Layer 6 of a small transformer language model trained on English Wikipedia (10 layers, counted from 0, width 128). Numbers have three digits each and are written without spaces.
A neuron's activation on a vector x is SiLU(gate . x) times (in . x), where the dot is the dot product.
The model reads these tokens: "ion" "," " the" " c" "ourt" " held" " that" " the" " school" "'" "s" " d" "ress"

The vector x that enters this layer's MLP at each token. A number n stands for (n - 500) times 0.0094.
0 "ion": 611550356550674381489559540700375565400342428502456668545581569508506400517532374644267517651447635559408331490604332673560599671500566437390264569564506526483489470394506559423560372531582547549685473582553313424547505480462585514402622372529480546656539496507406521496469794757800552485523269512334566683511343577629637557483529648517440502581409352313512530413549465325534448423627
1 ",": 614556337495640378522536558677352595443314343550522639578607555524640450434511386626217600648512649579424298440581326662575498662561599443359249588495511457436489447437485600432592401545587602575635465556530411497549492519489549480402573339540483501653481485499445521523514776772815541516505300474395584668450346592628569559472533664464470519562436282311497510488531473377536433416640
2 " the": 629491370629594427406581519692346573413265329495430665541577497498635433516530502534176519692429574558370379511611375647562542608563527482398291562553496443461481479407576593438541415464528534567573511587480438538616458567461556523434652408498467599643397466514446504515570923671858555549565288465458569646471333635659548576496572669476431514567386436332500510487573452371579458427636
3 " c": 485369371517575550372421398614376690326142474454523559552726614427538443422510598535512477597537610557448628460621380710371482713623573448459232538518326428616511621444527708512461479582496520603601537569493328445594485464451471571437686378473620456583350531561425513606585617506769548572476375345258497837549507577605606471454496558387424441493544361480498553455539544457630487516664
4 "ourt": 475540248619691506473546498500439405340200510429639381630560368530552487707445358628307478466480409538392445496538266441415617603639565387552366736561552642563547587468572668375457430541611613489622454603460407558617454477447465562409585419552417627533468249403512449497581578553588537435472392520389500708514402536789750419630520677363356639439357480626508553486536425477477372574377
5 " held": 593584391427530572540450489494367459428474423621361518626552485535450316352505479612158552640485572470461699481723429501531490703555569473566404514530521466646589516407443595537765337455599619441770450666483443473684522563554507464504502453477468409466571451427447442425568626538758604452592333421416476639527371672516668254548539651468322587371435450344514405421531381353420315654687
6 " that": 589510381613590417451563429466408544507406370538447563845419488678556380389427495579234600586523515635399431399581326657534444648503613302457383550535518488586447559513585645486623433444545384626746399727560488658562443596578473479585528328531393452520537370358482359472437696580786534385535439459536588648366415390711496502527519688454469568508399470278363423433541466434634466396681
7 " the": 610474382624548453417577538665308578413247313465409637591510456510627449487500586424146517654452540592374453529611386611557542531529526484415295494526519424522488474424618581416538364402509541560584474641535406575619431528490562534513604405478494637601394451456415497491594930606836534535540310365498632688475352590679537549501584668460400499516403511359457475436570380424604454423661
8 " school": 616651302513598471528369392555347486373320390583426487635651480491471446485609482341312437570538646567437468484587286562454526534530607439499395621549583617623562587548490619435571353446628518641689605622623428474648479485502557564330606377409551515470315390454371548599670572386706589400447253366362491818497521657540706318492556466319406651373429400508490532435510610300490529531574
9 "'": 637422420507516492449507381521493564403395454376582327637566486353512311597542608608334551619492551668483575469570393568485565516622603537466329501638697461587653293514560546483579471614695602524566397725553598469504473529441565414566598376541514675618561440497488575411499608481756539263532375265513729564413505557553681327511546589365479491328420501528398568381839603299572412550652
10 "s": 613554409667444436476524441532428557347300393307565437584468409482596476465527606447026532469424532700405420496708447536481543489649430480446384478562476531552620485485569657382682394566642538526442407635545470628659395469488595458463667417468457598596316407416461588601629775665725587492458347357566472560422326570597599519441457608370443422510402542384501553503678517279624543493582
11 " d": 564711425597520598378323494554418546381255518479463469720655606377687394390543582607510428700594475515289490508591271614385415530598618409471285478480335628529610509652564680297506472569481595429586541532365262365503452313462523455523606415522656602633374399440489588663562613478660533493387287455333509711498415536533594476441552611502384390391442463391548549365385423483583528447596
12 "ress": 674538367672636513478390520512530597359239460512488505514475600456490556597396421548379487537499556422299358408424373537457578417406492369499498641512518527640727468468478677524384477676640665577456390650499395552641611520523534574517642546414407545523654343581498450532556512501504560480342313554267554804471410429591791362417544573377342558415351366310678443548652451304556413510353

Each question shows the input weights of one neuron of the MLP. A number n stands for (n - 500) times 0.0011.

n59 gate: 490568583614211466621430393670326727449598628395473579517640497500465559453468566616450322445324362524710462587398330528472646477313518569524572475315563555483403620312583695649781611538411194615373599375462330483355445342482399500511521506524466312438555714397507261413343470601570507561441443521530442354497333468513743334465623345335507543294490676402410583409314430587560463520467
n59 in: 531449627399475441454416402578479497244567416479523486647472489500488652350473526426578474416668419520598446320517401412595686282338533442448637412509522844627604729523399530474539349454506377415506447579400370354527500464448421432309503551584415460474554454398412400433479472581679587288270410566508543484344483471585547398577518587557541486500457449535483461503517399572534576545497
On which token does it fire most, and how strongly? 2 " the", at about 0.17

n178 gate: 507346689658510503489530493604585563688430423687404538306383478472451594322433590474596646449433345386514340453476423556634424523425717471425619430436507558581362322368196519514121559593456507436723719356303472309391469484377691614535507484514641333555506435523563392397558460356497300490302477767477530440405459478562347561409581708710520415320697537521528345430483457365510493389507
n178 in: 421615535410588585561444432520576731557412531760561404580627449545474448481578406485335467552477645396649404484506566565587565469544540549609663575597599471494484595653642533494610597659577477459447606538404678522665738324575546410313545461510188609328564471680530448591627438491565471470197644346478535514560484509616521475500336383490787534178417630454685506490410594471578563494575
Which token does this neuron like most? 7 " the"

n212 gate: 478417274618460507508224603554477407496522366306596335404449610403579429431517459493513414674221544455671327363595569541459624670485688616496661316557567511533381549608244535322443515381401583634493485442324530317462264666504642734545341535530536566682490448507624372665822507424318552407522611623586755218456391418700444605446485319381628703553548489556414408560282611426230424478625
n212 in: 428648564567487418354474490482669493382459608310517477384554453575459531388544368432497660608671530612285503457450309606453739532420486468263533479434471362658449284388439592406569449463346551520415562743293537547452443368436323334517729465466579333530440574678353486533454338503344702622354814409598546603623507369701462576398479388336561526694663431336483384599587457534536526467560
Which token does this neuron like most? 5 " held"

n200 gate: 529524566533296316637379629434595375590489464334460310468500449459642779020428515489517463327395400504473602629617473534552450454500435504478602534317461511540233553485341656393196437437467511547489682381591478237712474486430291532196522483652295544537344585518316365436672447367457537435355493508489801456500297367500651572568646806580525587466507355549556649567570418585446450496531
n200 in: 440463525268444581569384460420448468507368224466659676298376308354559441699534260545565522609622337639403532588378416621663580569575635590640375456702538279454474548742518500231324587329280504620599448419407383389489565469569529349382515490420543597413537496542677688468515493387384493648529440594486589449507725745393445592510559433688392576302500429427537570787334532365764306415397
On which token does it fire most, and how strongly? 6 " that", at about 0.62

n172 gate: 594473490599509538483494433651497568453376741460564510497277357523490552431521764549465676529431461461460411434700479552461460558327636521710541572633528580566455441617490412712566481319331480284553411431497397529819436540524390497510587464619494427581605645478497644279463451444550420464348475467506342311386370446515521604465225622344423482533478613386280617562494559707388450717625
n172 in: 458362531534613512464453476465494497578413730577540381450346565472593525500425623515506814430447359401497467315618369288466397354427510360473333575668518426446497537630417540506611488506622341593423657344536592579742503529455435520356598321636536533562465472291441615429552512408399491611646482452654557427385322582401552533568434539554468372427500509450305397652448503589694524407720
On which token does it fire most, and how strongly? 6 " that", at about 2

n111 gate: 522561497431653481427465526562527332574659567342617624368476448470447586481577477252562370683553375629375614691581427274602614635463337388559659443588431398674454437553421781411436487408402480554554537676572493389530595381389517630567576577579532432470583329393286597576510676360418415582391799517541716493500422403413553327416570574592663627541377294507540513600474522582484350539618
n111 in: 421654351440619333741509345550798419550685506491470696632487508383482470544494548429605485413460425358682491555651475503590486377630565514643479488537589449582728442563572388503426554560464427553509494640450503482570399577743633730418539497464491542653276575494302479630291672552569356642443465450483497611485423517509520523305381433584457511469509436564428503467533456524369392506541
Which token does this neuron like most? 8 " school"

n186 gate: 629537657564438559594493464493423569514489514366521589599333374600489496371673336626314395447402286496515518573489666507425593728359622541585602576522346586490514547536396222725210686518312427636545577573493410451533404507383478775765486554816531436661339350452402438614538445358469471500745310526459588306651440364605398713471493626637322537456504451435565278431536289654413535465474
n186 in: 438432474483358416570625517621510484678453490580747286421645448370611480490515553484551530467652546487404559436592488598609194538514150509684385348616306371455497274560510509706603500473549487419352395390395493559548437465455530418429580578740610306593509527440561564391349443545596643583594568703628585666418324644544582704603524594473611396350444575470620392587721548547648587490594
On which token does it fire most, and how strongly? 8 " school", at about 0.5

n68 gate: 392268675554455487480513583458356450387369487514406553668489378538574552532379516626483325599486438462611642503545553339484531564377514510607332582397454616368560654595497508468356562421473459447524724466348522463470666369543410566604462452392400604505477570490358607490397469482414586470481537567503386497548471438492554376554385608419278510605375487623541516511417450370408427516477
n68 in: 447495515477442500530657528508677438558370505465395421557610476565560573709512387618452497623479395534566446582574498388626586534404567432421454500519542415440531620492557635461513598583395513482305450573426459503648572527600490519521449510541497577536633428446356552582505414465517428512656463543552492578343358407780517339417607472487338410415485480518451453362569373567475515664410
On which token does it fire most, and how strongly? 4 "ourt", at about 6

n100 gate: 364432573536510368524420530324412688400674497414513569405679476576654553545694507566515400467648497407456366555644515303678548440455572519523464477561361559526407409380576484596493616467369678355574734539422381667267608210444580472386507472553458480573605477570708460404542405580567619497447750479318315389315393482428466545651735458623588500289454536694453418416622667464291500565587
n100 in: 350726441359543442440536335241564306421636399402475649470450335525459607396386409545348389497449381377442562503543488624588641389441552375690602408510476459598428465383434541359432355616506344411518603445336415528564587446573459389646566462443503602547462484368478484415513506421512481413693615646582472612589503604455322405425503521367584461600224466294251545671572333447567494460649
Which token does this neuron like most? 3 " c"

n26 gate: 462665688590288567475468691369595569471591267453548319480414411488573506395587578660535530610558584385494547410476486621470543392565454457417438409309351497421422479259353376356469425653536485596378466520450560491276351685572479436518407385539509435488385363603415448717399494517468452528554520311497512390600524550460511614470436497361346429254456351467461480330408523512535480518626
n26 in: 625619592595566616538339488500515612538563613674603370392544448581521446358467586548404512450292441422494412396503558563328449642666417458535456527466332363445628542692655397658378464500488449425494622488482717491515656344706566395325479494530404362429380467400545379517509486699434571464620540546411666516704547451483635459421548523571560556521465590392599537527388212595532572541581
On which two tokens does it fire most, strongest first? 11 " d", 8 " school"